Layer 17 of a small transformer language model trained on English Wikipedia (26 layers, counted from 0, width 128).
A neuron's activation on a vector x is SiLU(gate . x) times (in . x), where the dot is the dot product.

Input weights of the MLP neurons that the questions are about. A number n stands for n times 0.0046.
n28 gate: 11 24 7 -3 -74 -13 24 -24 -5 11 2 27 37 10 -4 5 -25 -22 8 -16 1 16 16 -10 -11 20 -5 -34 25 16 51 -4 -37 9 6 -36 -35 32 29 18 17 10 -8 5 35 6 -39 -4 -7 -46 16 1 14 -23 11 -2 1 19 25 24 -14 -31 -26 6 -58 11 -2 3 -44 12 2 7 11 22 -1 -39 14 10 -11 10 -1 3 9 -45 21 16 3 2 -1 -7 -14 7 -7 -29 -29 17 11 -7 -40 -14 -4 16 34 -15 21 1 5 -21 7 -33 7 -9 -8 22 -13 -15 -22 1 -2 6 12 -18 -24 9 31 5 5 14
n37 gate: -4 2 26 27 14 0 41 -10 -6 32 -26 -6 3 25 -11 35 -30 -6 1 -20 -5 18 -12 41 11 7 -8 14 14 6 2 -32 -15 7 11 20 -9 40 26 -47 32 25 23 -33 18 23 -15 9 -17 23 -7 8 35 -60 -21 -49 59 -40 22 -18 -48 -1 2 -28 9 -14 -2 0 -9 -9 -42 5 27 -40 -29 -10 -7 13 -2 -20 -11 25 1 8 -42 -34 35 3 -17 2 -2 45 13 17 -51 16 26 8 3 6 36 -23 -16 52 23 -43 -14 -23 -10 2 -34 44 -38 3 7 -32 5 2 -3 18 20 -31 22 10 18 14 -52 19
n65 gate: 1 -16 11 13 35 -23 59 5 -14 6 15 7 38 2 24 -14 12 -30 -36 -7 -15 4 14 25 -27 7 -44 -29 -21 -16 -54 -51 2 6 8 -11 -23 -8 -13 -45 -18 34 30 -31 21 21 22 -37 9 -4 -25 13 65 -14 41 9 -25 9 20 -11 31 -1 15 -29 -17 -4 24 -22 56 33 -12 20 23 -16 -4 -8 10 19 -9 13 -11 -94 0 18 8 -37 28 3 -55 3 -18 -13 -40 6 -31 -17 11 -34 26 29 -16 -37 -17 44 -21 -4 -1 -29 -1 14 3 31 20 -26 14 -5 -24 5 4 8 -6 -13 -10 9 9 25 -4 12
n70 gate: 25 12 44 12 -13 -4 27 -2 -37 -14 -3 -20 17 -24 33 9 9 -9 -33 -3 40 15 -17 -16 -61 23 19 14 40 -18 14 19 -4 10 18 12 -20 1 33 47 -13 -13 -13 -15 -40 6 -24 -22 -3 19 7 3 -17 -22 -1 6 0 -32 -5 12 -8 -7 -11 -33 -4 19 -22 -43 -6 25 4 -5 22 28 -21 8 -57 -26 -30 -32 -29 -46 -3 -7 -15 -1 -4 25 35 18 8 -33 -19 1 1 3 39 -8 17 32 -32 24 -23 -1 7 12 -13 -10 -12 -7 11 -25 11 -3 -27 3 -46 -24 12 17 15 46 5 -11 -31 1 23 5
n102 gate: -30 -54 13 -12 -2 -8 -25 -6 -7 33 4 9 23 -9 -13 8 4 11 21 47 15 5 -32 -29 -20 -39 25 -33 4 -28 -40 1 -3 -5 5 5 30 -3 61 -54 -8 6 -30 24 -9 31 -15 -21 31 -5 18 42 -39 -22 -7 29 -9 -16 44 -19 20 -3 -31 -33 -29 23 12 -41 -10 -31 0 -1 -11 -6 -4 15 -3 -3 -5 -3 -3 -33 9 -8 34 10 13 27 -6 -13 13 19 0 -2 -30 -19 4 -23 24 9 3 -2 1 -9 -21 5 0 -9 -11 7 26 9 18 -2 -45 -8 11 -25 -22 -43 -6 8 -16 13 18 16 13 15
n108 gate: 33 -38 -13 -24 19 1 -19 -31 -18 -5 -9 -3 -45 25 10 -10 24 -22 -22 16 9 -22 -25 41 -11 38 71 27 13 31 -11 -1 38 5 1 36 1 -10 13 -7 -7 -31 -37 -39 -4 34 0 7 4 2 20 19 -6 8 -19 -40 23 -8 26 20 -10 -37 -20 0 -26 12 9 -39 5 15 -27 -13 3 -1 -25 -13 -18 -6 -18 11 -41 -25 39 0 16 17 1 23 -47 -26 -12 5 -33 36 3 11 35 -1 10 15 -30 32 -48 51 -10 18 -25 14 6 -17 23 -9 -10 8 1 -43 -15 41 -21 9 -6 -31 34 44 4 1 15 38
n120 gate: -25 7 8 12 8 -14 41 25 -6 -3 7 0 28 32 8 -14 -3 -5 25 6 -11 46 -11 9 -17 7 30 28 12 36 -11 39 -8 2 3 -19 -41 30 -6 19 -19 -1 3 16 -10 -2 -12 6 22 23 -16 31 -10 -43 -13 3 -3 -28 22 18 -26 -6 -23 -8 -15 -16 -22 21 36 3 -1 13 -6 15 -26 -42 -33 -22 0 9 -5 -33 6 -3 -61 29 7 29 28 -32 4 -16 80 -24 11 -50 -24 11 -27 -1 30 -34 22 48 -16 11 -7 -19 26 -17 -2 0 28 -6 -14 -30 16 1 -8 19 -4 8 -6 12 24 47 -24 -10
n123 gate: -3 -4 4 8 41 -13 -20 8 20 10 -36 -13 20 5 -43 -10 7 4 19 1 -8 9 -6 10 -14 1 -14 -15 34 21 27 3 23 21 -16 -19 -44 12 -35 -7 -17 3 39 -22 20 6 8 -28 13 -38 4 20 21 -17 17 14 25 -17 -40 -21 13 -19 -35 1 -49 -9 -17 -40 -5 4 19 -10 -11 15 -5 -8 -19 9 10 32 18 -11 30 4 -1 -47 -1 21 -9 -44 -28 -10 14 -16 8 0 29 -7 -7 38 17 15 22 12 11 31 -14 -12 -13 -56 29 -23 -16 -8 -8 -3 33 -19 43 -17 22 -6 -1 7 -17 6 -11 -19
n187 gate: -6 -39 4 19 21 -14 25 9 22 71 -33 -30 -41 -19 25 -3 -16 6 -4 45 -15 18 8 -8 -8 -31 8 -28 -29 -29 -6 -11 2 -27 -2 10 -8 20 7 -19 -51 13 6 -49 15 2 -19 -11 -8 -10 29 53 0 25 24 6 -21 -6 -2 52 30 -44 29 37 -30 36 -3 13 15 29 -5 9 11 4 -21 -16 -44 -7 -46 -2 41 -53 43 -11 5 -44 32 -22 -2 0 -13 -59 -59 -61 -57 54 -4 -40 -35 -17 -3 4 -2 15 -33 -35 1 -11 -16 3 20 -36 -28 27 23 -2 9 -9 40 4 -5 -8 8 -13 24 -28 26 25
n219 gate: -35 -14 2 -12 -12 -15 -16 -12 2 -26 26 -7 -16 35 -25 29 -8 5 -17 14 6 17 4 21 9 -33 7 -26 29 22 -27 3 -16 -7 0 3 7 1 44 17 53 6 2 -12 21 -18 -9 -1 6 20 24 -10 3 -19 -9 -20 15 -37 -32 -18 12 -50 -13 52 -31 19 -19 -51 -40 -10 5 13 -4 -20 24 1 -31 -12 21 -24 -19 -15 -15 -3 -48 -10 -24 -1 -3 48 3 7 1 24 6 -27 15 -8 15 24 3 20 -16 18 22 25 6 8 4 -41 -6 -19 -3 16 -10 -21 -18 -39 20 5 39 -32 21 -26 -2 -7 12 -20
n28 in: -8 -39 -23 -9 11 -3 -3 -26 9 10 0 12 -3 14 8 7 11 -49 -13 23 4 -17 -20 -13 -12 10 24 -6 -5 -13 -24 23 4 6 31 -33 -45 -39 -29 21 -23 -30 -1 -3 16 -16 3 -34 28 55 -23 -13 -30 -35 -12 29 16 -20 -20 -65 34 7 4 6 -6 7 -13 -9 23 9 20 26 -19 -7 -37 16 47 -18 23 -1 53 7 -48 12 -50 -24 17 23 19 -29 34 31 -18 8 8 6 8 19 10 18 -3 5 17 23 -23 20 7 2 25 26 21 -28 21 7 -1 34 -19 -6 -14 -27 -32 24 0 8 8 23 -22 -20
n37 in: 20 10 27 -8 -19 -27 25 14 -17 -40 2 -16 10 -4 28 -3 -4 41 -8 1 -19 -24 21 -33 23 1 -11 -11 19 -8 -6 16 -20 -27 -2 -29 1 14 -2 -34 26 0 24 -26 2 -9 6 23 -10 22 -23 -28 -10 -13 24 -20 21 -4 -6 -14 22 -17 8 -17 11 -18 16 51 -52 0 -24 -16 -2 -48 7 1 -9 19 -25 -21 21 46 51 42 -4 30 34 -5 -47 -10 -13 15 23 -26 -11 -16 -33 -23 36 15 16 15 14 29 -19 -35 -7 -43 43 13 -29 1 -29 -16 -10 -10 -28 -2 10 28 -4 -7 24 9 -9 -47 23 -1
n65 in: 13 -38 -54 21 38 17 2 -15 -29 -1 -22 3 9 -5 -4 14 8 -17 -16 20 1 -25 8 34 -32 16 28 28 6 -23 -10 14 41 1 -4 5 34 22 -28 6 -2 -5 -55 -15 26 6 -21 -20 20 -33 19 21 27 -35 15 21 -20 -54 0 11 -15 19 -8 -16 24 -37 21 -7 26 25 -26 -12 17 -21 -26 -13 4 -39 -53 -12 -17 -10 3 36 -12 -18 -13 1 4 41 53 -29 1 3 3 -9 30 -28 10 16 10 2 0 -28 23 28 -44 25 13 -2 45 26 29 5 -17 -20 25 18 -8 -13 -13 -31 -3 13 -18 -24 -10 -10
n70 in: -9 29 -1 -22 -21 -12 19 12 1 -6 -1 -25 22 32 34 -45 -13 12 -11 -21 25 -1 10 12 26 10 -3 -5 4 1 8 17 -21 -7 10 43 25 -19 -35 20 50 9 -47 4 -3 3 -22 17 -36 21 -1 -28 -20 -21 3 -23 -8 -12 -7 12 -32 -8 3 10 31 -1 -40 -16 -43 19 -15 -21 -7 37 -30 -8 14 7 -19 -26 -41 5 -4 -22 -17 -3 35 5 5 -13 -1 -40 2 -9 -9 -3 -10 -25 -20 -3 15 -18 48 -1 44 1 -16 -8 -7 -29 -12 -36 0 29 -61 3 -23 -19 13 41 -15 10 -39 -23 8 -1 -1 -12
n102 in: 20 -27 23 -11 21 -24 -14 23 13 13 -8 10 15 -3 -12 63 -8 18 -6 -17 22 -1 19 -17 -15 -24 14 -2 -21 21 -32 -37 13 24 -7 1 -8 29 27 -3 -18 -31 -30 -12 14 -45 26 10 -23 8 9 -11 9 22 26 -20 -3 5 -13 16 -7 9 -29 -20 -14 -13 33 7 7 -15 -17 8 -4 30 14 11 -5 27 -15 0 -9 -63 49 21 15 -3 61 15 -10 30 -8 -5 -21 8 -17 9 0 29 -43 -21 -21 27 18 -11 -6 -27 26 39 -7 29 -17 24 1 -2 -24 28 -16 -51 -1 0 17 -32 -30 3 53 16 5 -29
n108 in: 3 -14 -29 -4 25 21 33 56 4 -28 -24 -28 -9 3 -18 32 -45 1 -19 -20 14 51 32 -15 17 -20 12 20 11 29 -6 -13 -5 25 4 -48 -12 5 -10 -5 -39 16 -5 16 -29 -31 -2 -27 32 7 -9 17 18 26 2 -5 -7 3 -9 5 20 -33 -1 17 1 -31 -29 18 -4 -16 -13 10 3 -5 14 12 15 16 21 35 19 1 -40 -19 34 -28 -1 25 50 1 16 15 -16 -12 27 -5 -29 -5 37 9 -33 -6 57 -21 -33 -10 5 18 16 -19 -5 20 -24 -20 -18 13 34 -31 -13 -18 0 -9 -2 7 29 -7 5 36
n120 in: -24 -1 -19 -1 1 1 -5 -8 11 -23 17 -9 -36 -13 -27 -14 8 -1 -15 30 -14 49 -10 11 5 11 4 -15 -15 27 -4 -40 23 11 22 27 56 -6 36 -7 -35 27 -19 -19 30 8 -38 28 13 -25 52 1 12 3 -26 -2 7 -3 53 -11 16 -49 -1 34 6 -7 45 -7 -14 19 -16 -12 -31 4 -18 30 9 5 33 -10 5 -30 7 5 -6 -25 -21 -1 -5 22 2 18 12 -2 5 -12 6 -14 33 -7 -11 12 7 -22 -17 33 -18 9 -23 7 25 -13 -13 -11 0 -26 6 0 21 -53 -1 12 -4 12 -42 -35 19 -27
n123 in: -11 -12 -32 -14 57 -30 7 36 -17 -24 28 -20 5 -17 6 -29 0 -17 3 1 -32 -21 38 -17 23 18 -52 40 14 -7 -15 -13 35 -1 -10 13 6 -3 -6 16 -6 -12 27 11 -16 -39 47 -2 13 -27 -1 3 4 -10 -14 9 -35 42 -9 -16 34 -41 -16 -8 -12 -13 -34 -3 4 -31 33 -7 -43 23 -1 12 35 17 19 8 14 13 -23 14 0 10 -17 17 6 -29 -32 -26 32 24 6 -5 25 -1 -26 -13 -20 16 11 -6 -4 -1 10 -5 13 -31 -1 -7 9 -20 13 39 -7 5 24 -31 44 -6 -44 -22 -30 -3 8 -25
n187 in: 31 8 -14 54 52 -20 17 -13 12 -21 -28 -32 -10 -3 -44 25 26 -11 -33 -41 -13 81 14 8 13 -47 11 -13 -12 14 7 -8 12 17 -11 -33 -6 25 -3 -39 1 -10 1 -1 -3 24 -7 12 50 -16 -10 -25 -24 -12 -35 19 -4 -15 -3 70 4 -11 28 15 -3 -23 -2 -8 5 2 -12 -37 12 -8 -14 25 16 -2 -6 -16 8 -28 -27 2 -28 11 16 30 -19 -16 -12 -17 -19 -13 -13 -4 28 -15 41 5 17 15 27 7 -16 -20 -23 22 -37 -42 11 -1 10 -6 0 -33 -34 26 29 -25 -4 28 31 -4 26 -22 -25 -44
n219 in: -30 -29 13 9 1 -14 -22 -2 -15 10 29 -29 -22 10 30 -20 -23 -8 5 14 4 -34 -3 -22 33 4 -17 -39 3 -18 28 29 7 0 -1 3 -15 0 41 -21 19 17 14 7 12 -36 11 -1 25 0 -33 19 -17 5 -1 -8 17 -35 -28 5 -7 28 -3 -17 21 -12 19 7 -11 -12 -31 6 -12 47 8 11 -2 8 1 -14 -5 -29 9 13 12 -36 32 17 -10 13 50 -13 -38 10 32 16 -4 -1 -31 -1 -7 1 44 9 42 -1 -5 18 -4 -14 -1 -7 45 -1 -4 28 -1 -7 -21 10 2 7 -11 34 26 23 -6 33

Each question shows a token from some text and the vector x that enters the MLP there. A number n stands for n times 0.054.

",": -7 -9 0 35 -15 -11 9 -16 -17 -7 -1 -1 7 1 25 9 3 -30 2 -8 6 4 23 2 -31 11 9 -8 3 -2 -8 0 25 -10 -21 48 -5 -28 12 -7 5 -22 -13 12 27 -38 -3 15 -13 -15 -39 -1 2 -4 3 10 4 19 -36 9 2 20 29 -5 7 13 -8 18 8 8 -10 -26 -37 -14 -18 -2 -21 -14 8 -26 14 -15 -12 11 -1 11 -2 30 11 -16 1 21 9 -6 20 0 -16 -5 7 4 -1 2 -6 4 -8 -12 28 8 6 17 -10 -7 19 8 47 -2 -12 -21 1 4 -19 -3 -42 -9 -8 9 -1 2
The neuron with the highest activation: n108

"es": -2 -22 -9 -17 21 3 -24 -12 -22 10 3 -11 21 14 15 -15 -3 -26 13 -17 -16 -24 33 3 -2 -4 1 -6 -9 21 -2 47 20 20 -5 1 26 -11 -3 5 -13 56 22 19 16 -21 41 15 16 13 6 12 18 26 -3 22 -11 -4 -17 8 -23 1 -34 -17 29 14 2 -21 -9 -16 33 -12 -39 14 33 34 -35 15 -27 -8 12 -8 4 9 11 -17 -22 -34 8 8 34 29 -39 20 -4 17 -1 -15 15 0 22 -21 -4 2 6 -10 -10 -10 -9 -32 -12 0 -11 7 -5 9 -5 4 16 -20 16 -2 -39 47 21 -3 -2 0
The neuron with the highest activation: n123

"he": -10 -6 -20 17 19 6 -15 -38 14 37 27 -8 -17 -11 -54 -11 5 -9 -10 12 -17 3 4 51 13 37 4 29 24 5 -17 5 4 -17 3 -26 -1 -22 -1 -35 -9 16 7 -51 30 15 -20 -8 -6 6 -45 11 8 -11 -12 -35 19 -18 -9 18 -22 -24 -20 -5 36 -42 -29 17 46 -31 -32 1 -11 45 6 -11 22 -6 4 -18 15 17 -32 -41 -16 -3 -39 10 -4 -23 41 -21 -20 -6 13 -14 -26 12 -3 -25 -11 -11 24 -32 -15 17 7 -11 -22 -48 -27 0 -1 -1 -3 -16 -24 -21 -5 -12 12 -1 -11 7 37 -2 11 -65
The most active neuron and its activation: n120, at about 2.2

" ": -14 -11 13 -2 19 -9 -21 25 5 8 -12 11 -44 -30 6 5 27 9 9 9 -24 5 -11 -7 1 5 -3 12 3 0 -3 -26 -1 -1 -9 17 -4 5 -18 -3 -9 15 -2 33 1 -27 0 13 -17 -1 -2 -12 -12 36 -21 17 9 13 14 -30 -21 3 -4 24 12 -26 20 2 -20 -30 2 -18 -40 1 -6 -25 -1 7 -3 -7 10 18 -24 -28 -16 6 -23 -63 -2 -3 2 7 -16 -13 19 12 20 11 -7 -26 1 0 -10 -20 -16 -36 -12 1 -35 -20 11 -7 4 19 6 -27 0 -10 8 50 22 18 -19 -17 3 -8 4 -1
Which two neurons fire most, strongest first? n28, n37

"8": 6 31 -17 -4 -17 -7 -2 -36 25 6 3 -8 -24 -5 -2 -41 76 -9 23 -10 -1 8 1 -14 -39 8 -7 -1 -42 29 6 -9 -6 -13 -12 27 4 10 -47 5 8 4 -27 17 7 18 -9 -16 -22 -5 -6 23 -5 3 12 -10 4 12 22 -23 -13 1 43 19 20 6 -14 -13 20 -24 -10 -11 -23 18 11 -19 6 9 32 -23 15 -29 -6 -14 -2 -2 -40 -10 -1 -20 -10 -9 2 24 33 4 -8 -7 33 -8 17 -7 7 4 21 31 3 -22 6 4 -15 -19 12 8 5 13 13 22 25 5 22 -13 -3 20 -24 19 7 -49
The neuron with the highest activation: n102

"ae": 14 -23 16 -28 10 28 2 -12 12 -21 -14 -21 -24 -2 7 -5 18 5 0 4 -1 28 23 -20 29 -58 -21 8 34 -8 -11 25 -6 16 4 -22 -29 0 -13 -14 31 -27 -17 57 -9 32 16 -3 3 11 8 17 -6 3 3 -6 17 -18 -13 -2 -6 43 -32 -14 -9 -5 4 -32 -53 -11 -6 7 -34 5 -2 0 4 -5 5 -48 -8 53 19 -19 -31 10 8 3 -3 -8 35 -9 30 -19 8 9 -2 -8 0 -5 15 2 13 -4 12 2 16 22 1 -13 -10 3 -10 -31 -41 -9 -23 -17 71 -32 23 -8 -10 3 2 -4 -10 -1
The neuron with the highest activation: n219

" |\n": 3 -36 1 10 -19 5 -21 2 20 -7 -19 -8 21 1 -11 13 26 -13 11 17 -5 -17 2 0 -5 -22 12 -15 13 14 18 -2 -19 11 -13 2 -4 -10 0 30 9 -32 -21 8 -24 -3 13 2 18 1 -4 -12 -8 12 15 -24 6 21 -14 -15 3 -7 0 2 8 34 21 2 -9 -35 10 -18 -55 -9 4 29 -2 0 17 -2 -9 19 24 -21 -19 4 -4 -7 0 13 -9 4 -17 -7 8 -16 -27 -3 -5 -5 -20 5 2 -1 4 -1 11 -8 -2 -3 19 15 31 -16 -11 -28 9 12 -16 36 -1 4 -7 8 -2 10 16 -29
The neuron with the highest activation: n102

"0": 13 17 -22 15 -17 0 11 -15 23 -2 4 -2 -8 -2 -14 -22 85 4 26 -17 -7 3 30 -1 -23 15 0 6 -32 27 7 1 -10 -3 -13 14 17 0 -47 27 31 8 -18 17 -4 -11 -37 -9 -18 -7 -10 -3 -1 4 10 -26 -7 -4 16 -12 17 -3 41 33 19 2 -3 -17 -4 -24 11 6 -32 17 2 -13 1 1 6 -14 -14 -21 0 3 -14 3 -29 0 -2 -18 -11 -6 -12 17 23 7 -14 -18 28 -13 12 -8 14 -17 9 8 18 -6 -7 4 -15 -36 27 4 12 33 -1 20 21 -4 22 -4 -6 20 -25 23 4 -23
Which two neurons fire most, strongest first? n108, n102

"I": 2 -27 -2 -39 8 16 -12 23 13 9 20 1 -5 28 7 -1 16 32 25 9 20 22 -1 -16 3 38 18 36 19 -33 -4 1 -34 11 -1 -7 -2 -54 -21 -20 44 -13 -27 1 -23 24 40 0 -27 -4 -23 57 -6 8 -4 -14 15 -8 5 6 22 -29 -6 13 25 10 19 -9 6 -9 -12 -32 -46 12 -8 9 1 -13 -13 -3 -12 18 -7 22 -6 5 -3 33 -26 6 -29 -1 -1 13 -11 1 -2 -3 -26 11 8 8 17 -26 -13 -8 -7 14 24 -13 -28 0 -2 -10 -8 0 23 -1 -25 -15 21 -1 -23 -18 24 10 26 6
Which two neurons fire most, strongest first? n102, n108

"on": -36 2 15 -28 -1 -19 -6 9 3 10 24 5 -5 2 5 -14 51 -8 7 -3 -17 13 -25 -1 -40 -7 -8 11 5 -17 -3 12 12 14 -8 18 10 -22 23 10 -15 15 -21 6 -22 -27 10 16 -27 -12 4 -11 7 -6 7 -6 20 19 -3 23 -17 -20 29 23 22 2 -2 -14 -12 2 8 -15 -38 -36 25 -13 28 -6 -9 4 8 -17 -23 -13 -9 -11 0 19 16 10 3 13 -14 11 -10 7 4 -22 1 37 -5 -7 -5 12 -23 24 13 -3 -12 5 6 3 31 -13 -8 7 8 9 10 -70 17 -6 -7 1 0 -16 -17 -20
The neuron with the highest activation: n37

" his": 4 47 -2 19 7 -21 37 11 -32 17 5 -9 -8 5 18 23 4 21 -15 -25 -24 12 15 8 -31 -5 5 -19 9 -1 -23 -7 -10 -13 -12 4 -23 18 10 2 -13 8 -1 -20 -9 9 3 -13 -7 -4 -33 -9 20 -40 -9 -17 34 -23 0 9 -17 -22 -14 -30 25 -4 20 1 15 -2 1 -32 -41 18 32 -10 12 17 1 -30 -27 6 -15 -7 -5 4 4 -17 -9 -3 37 0 9 -4 26 -1 -17 13 1 -5 11 6 -3 7 -7 -3 -16 -15 -26 9 -29 -10 29 8 6 14 2 29 6 8 4 0 -60 12 -18 -9 2 -4
The neuron with the highest activation: n37

")": 3 3 7 -19 24 -3 4 -1 10 20 -16 -25 0 -2 15 -16 14 8 53 11 -29 10 -14 -10 39 23 22 3 0 7 -6 16 8 18 -14 7 -10 -22 27 14 16 21 -3 18 0 8 -34 9 7 -10 -9 23 -1 7 3 0 -23 1 -18 2 6 25 -9 37 -1 -5 17 10 28 -20 8 10 -45 7 2 -1 -13 -6 -9 -22 12 13 -19 8 -26 6 -10 9 -18 -3 -4 -8 0 -4 -34 -16 -34 -40 -4 6 0 2 -5 7 -10 56 -4 -1 -2 -23 -7 6 -2 -13 2 27 3 3 -13 3 15 14 -28 -2 -9 -13 -22 3
Which two neurons fire most, strongest first? n120, n123

"ed": 25 29 -1 -30 14 19 2 13 0 -3 -1 28 -23 -28 -1 -17 18 5 21 -11 3 36 46 17 10 10 4 16 -9 -26 -9 -19 19 -12 -16 12 40 14 -8 -19 1 -7 10 6 -8 0 10 16 18 -6 -5 -3 19 17 13 33 -1 -8 0 -16 31 -6 22 -9 14 -32 22 3 6 -2 24 -39 -23 -23 48 6 9 33 38 8 -2 34 -1 19 -25 -1 16 -35 -4 -13 2 -12 -2 -18 8 -17 -12 1 0 -12 11 -6 -18 22 -25 -19 18 -11 5 -13 -5 38 29 4 -11 21 -13 -6 -18 -4 -35 2 -38 -10 10 15 -38 -22
The neuron with the highest activation: n219

" in": 15 6 -11 1 15 23 -3 -13 -1 8 -20 -7 -20 -8 19 -27 -26 -11 -18 0 6 -18 39 6 -7 12 12 3 -16 -14 3 -14 -15 -10 -13 -5 -11 -20 -28 31 -31 -1 -14 -9 -25 -15 -11 8 25 4 -46 12 5 10 -5 -13 12 20 5 47 -23 25 -13 -26 13 12 -19 -1 9 7 -6 -31 -42 1 6 12 -6 22 -11 38 -2 -21 2 36 10 16 -40 5 18 -35 11 11 5 -26 -4 -9 7 -4 -3 -31 20 11 -1 5 10 -1 1 10 5 24 -22 -6 20 -53 17 21 19 -27 -6 -2 -5 9 -42 11 9 -8 19 17
The most active neuron and its activation: n37, at about 0.15

" g": -5 23 1 -19 7 -19 2 -31 6 -5 1 5 -6 11 -33 -35 3 -7 17 -1 -3 -12 24 23 20 1 30 13 -26 35 23 16 18 -12 0 15 25 7 5 5 9 -6 -12 5 32 37 -6 -2 -24 26 -2 -14 -31 -7 -24 -5 -12 11 11 -8 23 -20 2 11 -16 -3 0 28 -14 -4 9 15 -34 6 -4 -8 55 -20 2 -11 24 -2 8 -4 2 3 -14 9 -2 -6 42 9 8 7 13 -37 1 15 -3 18 13 29 13 -3 -3 -5 -11 17 22 12 -10 -8 -21 -13 -1 12 -6 -12 -2 -20 -1 -3 -2 6 0 18 -20 -21
The neuron with the highest activation: n120

"id": -33 14 -13 4 -2 25 17 7 16 35 34 -23 -13 4 10 -24 -8 -36 0 21 -10 -2 51 12 -15 15 3 33 -20 56 13 -5 -5 14 -2 26 -28 6 18 -25 8 16 40 20 28 -20 -1 -5 -13 12 17 -31 12 -8 -2 -25 -16 -26 27 20 -16 -17 -35 26 -13 -20 -17 -7 34 -34 -8 5 -23 -15 4 -16 -8 21 -17 -6 1 2 54 -1 18 -9 21 -12 -23 14 7 7 30 18 53 12 -12 -9 6 -20 2 0 -5 0 -10 5 36 14 8 -51 -21 -6 -26 -26 33 -28 -12 -3 -43 9 41 11 40 -34 13 31 12 -34
The most active neuron and its activation: n120, at about 1.8

"ck": -32 2 10 8 13 2 -17 5 -8 -1 -1 -12 3 -6 -10 -18 -25 -6 -1 -47 -38 23 22 -5 -32 -25 15 -1 -24 1 -43 15 -10 0 -6 -6 11 16 4 -33 -2 21 -27 11 -16 -8 -34 -47 -20 -6 -14 23 -6 -37 -5 -9 -27 43 35 -4 -25 -10 -10 7 18 10 -12 -12 -6 -31 3 -3 -31 22 -10 -4 0 8 -21 14 15 25 -21 6 3 -1 -4 -11 31 59 -52 -23 -5 11 -11 -10 17 2 25 -3 14 3 16 -7 -26 -26 12 19 19 -5 24 -8 -21 -31 -9 -2 5 -2 -83 -35 9 -4 -28 -23 -27 -12 -4 23
The neuron with the highest activation: n219

"ada": 4 24 6 -59 15 -17 -5 21 -22 8 46 -4 -16 13 6 -11 40 14 16 6 -8 -3 -41 -16 2 -7 -2 -14 -9 -21 -2 22 -12 15 -10 2 0 2 -12 -10 5 -10 -30 20 -13 6 5 4 -22 -12 17 7 9 8 14 -11 42 12 13 5 24 -31 1 -2 18 -14 32 -8 -3 8 -1 -11 -46 -10 18 -3 -3 7 -12 -13 -16 2 -17 13 18 21 -31 -4 0 9 -8 -31 17 25 19 -21 -2 -24 10 -5 -17 19 -4 -17 0 -21 5 -2 10 -33 -29 -7 10 -16 -8 -11 6 19 9 -29 -4 -6 11 20 10 0 4 -15
The most active neuron and its activation: n28, at about 0.56

"–": -13 14 -9 -12 -9 7 -47 28 16 16 -32 12 4 -26 14 -3 8 -27 13 -3 -10 -2 35 -6 -7 -10 26 -10 16 -12 2 -16 -8 6 -11 22 35 -8 -5 40 13 -8 12 -5 -5 11 18 9 1 -5 -17 27 -17 4 -6 9 -12 53 14 -16 -7 1 40 32 29 1 -18 -13 -4 -9 -13 -11 -22 -2 -2 -30 -10 27 -28 -52 -31 18 0 -15 52 36 -33 15 32 -20 -2 -9 0 -16 45 0 16 13 -41 -20 -12 0 -16 -44 -2 -30 24 10 -1 4 36 6 19 17 14 -25 14 -26 29 26 7 20 -18 1 -17 -38 5 28
The neuron with the highest activation: n219

"T": -15 4 -2 -9 16 8 4 26 12 -29 -1 -26 -17 11 17 -14 36 21 0 18 25 13 2 11 -2 9 23 11 -14 -15 4 -19 3 -1 2 -3 -13 -14 -54 20 -13 10 1 38 -21 15 11 15 7 -3 40 19 -2 19 3 17 17 43 13 19 22 -21 -2 22 -18 6 -20 25 17 -3 14 -17 -47 25 -18 -9 2 -29 -50 6 7 28 -25 10 23 20 1 17 -3 -7 -32 -1 -16 -2 3 -4 -3 -20 6 21 5 -25 23 23 -3 -29 41 7 6 -4 -28 6 -31 4 15 5 14 19 -13 -4 20 -16 -2 -1 7 2 39 -20
Which two neurons fire most, strongest first? n108, n219

"3": 18 27 -31 8 -27 18 6 11 -8 33 -4 -1 26 -19 -5 -40 53 -23 27 1 -23 -18 6 3 22 7 -12 10 -13 36 38 -7 20 -1 -11 19 -1 13 -58 6 -2 -1 -25 17 46 -5 6 -5 -9 -16 6 -4 2 -16 9 -17 -7 -6 -7 13 12 -8 25 -3 11 -47 21 1 -44 -30 9 -19 -17 -4 4 8 8 6 3 -5 -24 -29 31 -21 -6 42 -7 10 -2 -33 2 15 -11 21 40 -1 -5 7 21 -9 16 0 -3 6 14 -8 39 -12 16 43 -46 -14 21 -30 12 22 6 7 20 3 -11 -8 -19 8 -21 -11 -4 -2
The neuron with the highest activation: n108

" and": -9 -5 -2 13 -11 6 32 -5 -3 -3 12 1 4 4 -33 -9 4 5 -5 -2 14 4 9 13 -4 29 -11 -31 -9 12 3 -13 19 14 -20 20 1 -21 19 5 6 -7 26 20 0 -20 2 0 15 -8 -31 21 14 -21 -3 -12 1 1 -10 -24 7 -20 8 -24 9 -17 2 -9 -17 8 -12 -27 -47 3 22 -12 -2 -21 -4 8 -6 24 0 30 4 1 -1 -1 3 -1 12 17 2 10 -24 -12 -12 0 19 -25 -3 7 18 -14 -4 -8 1 -9 16 3 6 3 10 10 -10 -3 -12 -4 4 19 19 6 -48 19 -28 21 23 11
Which two neurons fire most, strongest first? n123, n187

"x": 5 0 -7 14 -10 -6 -32 -11 -20 21 27 -9 -31 9 -12 6 22 6 28 -60 -4 0 11 13 -5 21 27 5 -2 22 15 15 22 16 -5 18 10 17 -27 -22 34 -2 24 14 17 -11 46 18 -7 7 -2 5 -16 27 -19 8 -13 27 43 25 31 10 3 5 6 17 3 11 -10 -8 8 -10 -36 28 -23 52 -16 8 -13 5 24 30 -2 -16 -46 3 -19 -11 55 5 2 -8 1 -9 13 12 16 -17 6 -5 25 17 -32 18 -4 14 8 -8 30 20 -21 9 -13 -20 30 -5 15 12 20 -4 24 0 14 23 0 24 -5 -28
The most active neuron and its activation: n70, at about 0.41

".": -10 12 12 -16 8 10 -40 -24 -25 -8 5 -10 -6 2 -5 11 49 -7 21 23 -26 -9 10 8 2 7 5 4 -20 18 18 -5 25 -37 -20 30 -32 -7 -2 24 10 7 5 28 7 -2 31 17 -14 -12 -3 4 0 11 2 2 -12 15 -6 -3 -18 -21 -2 -3 -7 2 -6 17 9 2 -8 -13 -35 20 -27 0 -25 -17 18 -23 5 14 -19 5 -14 16 -28 27 25 -7 16 5 -3 -14 19 -20 -16 -3 -32 21 9 -3 12 7 -3 35 0 11 8 -2 -8 7 11 8 8 0 20 -34 12 -2 2 -9 5 -9 -35 -2 -3 3
The neuron with the highest activation: n123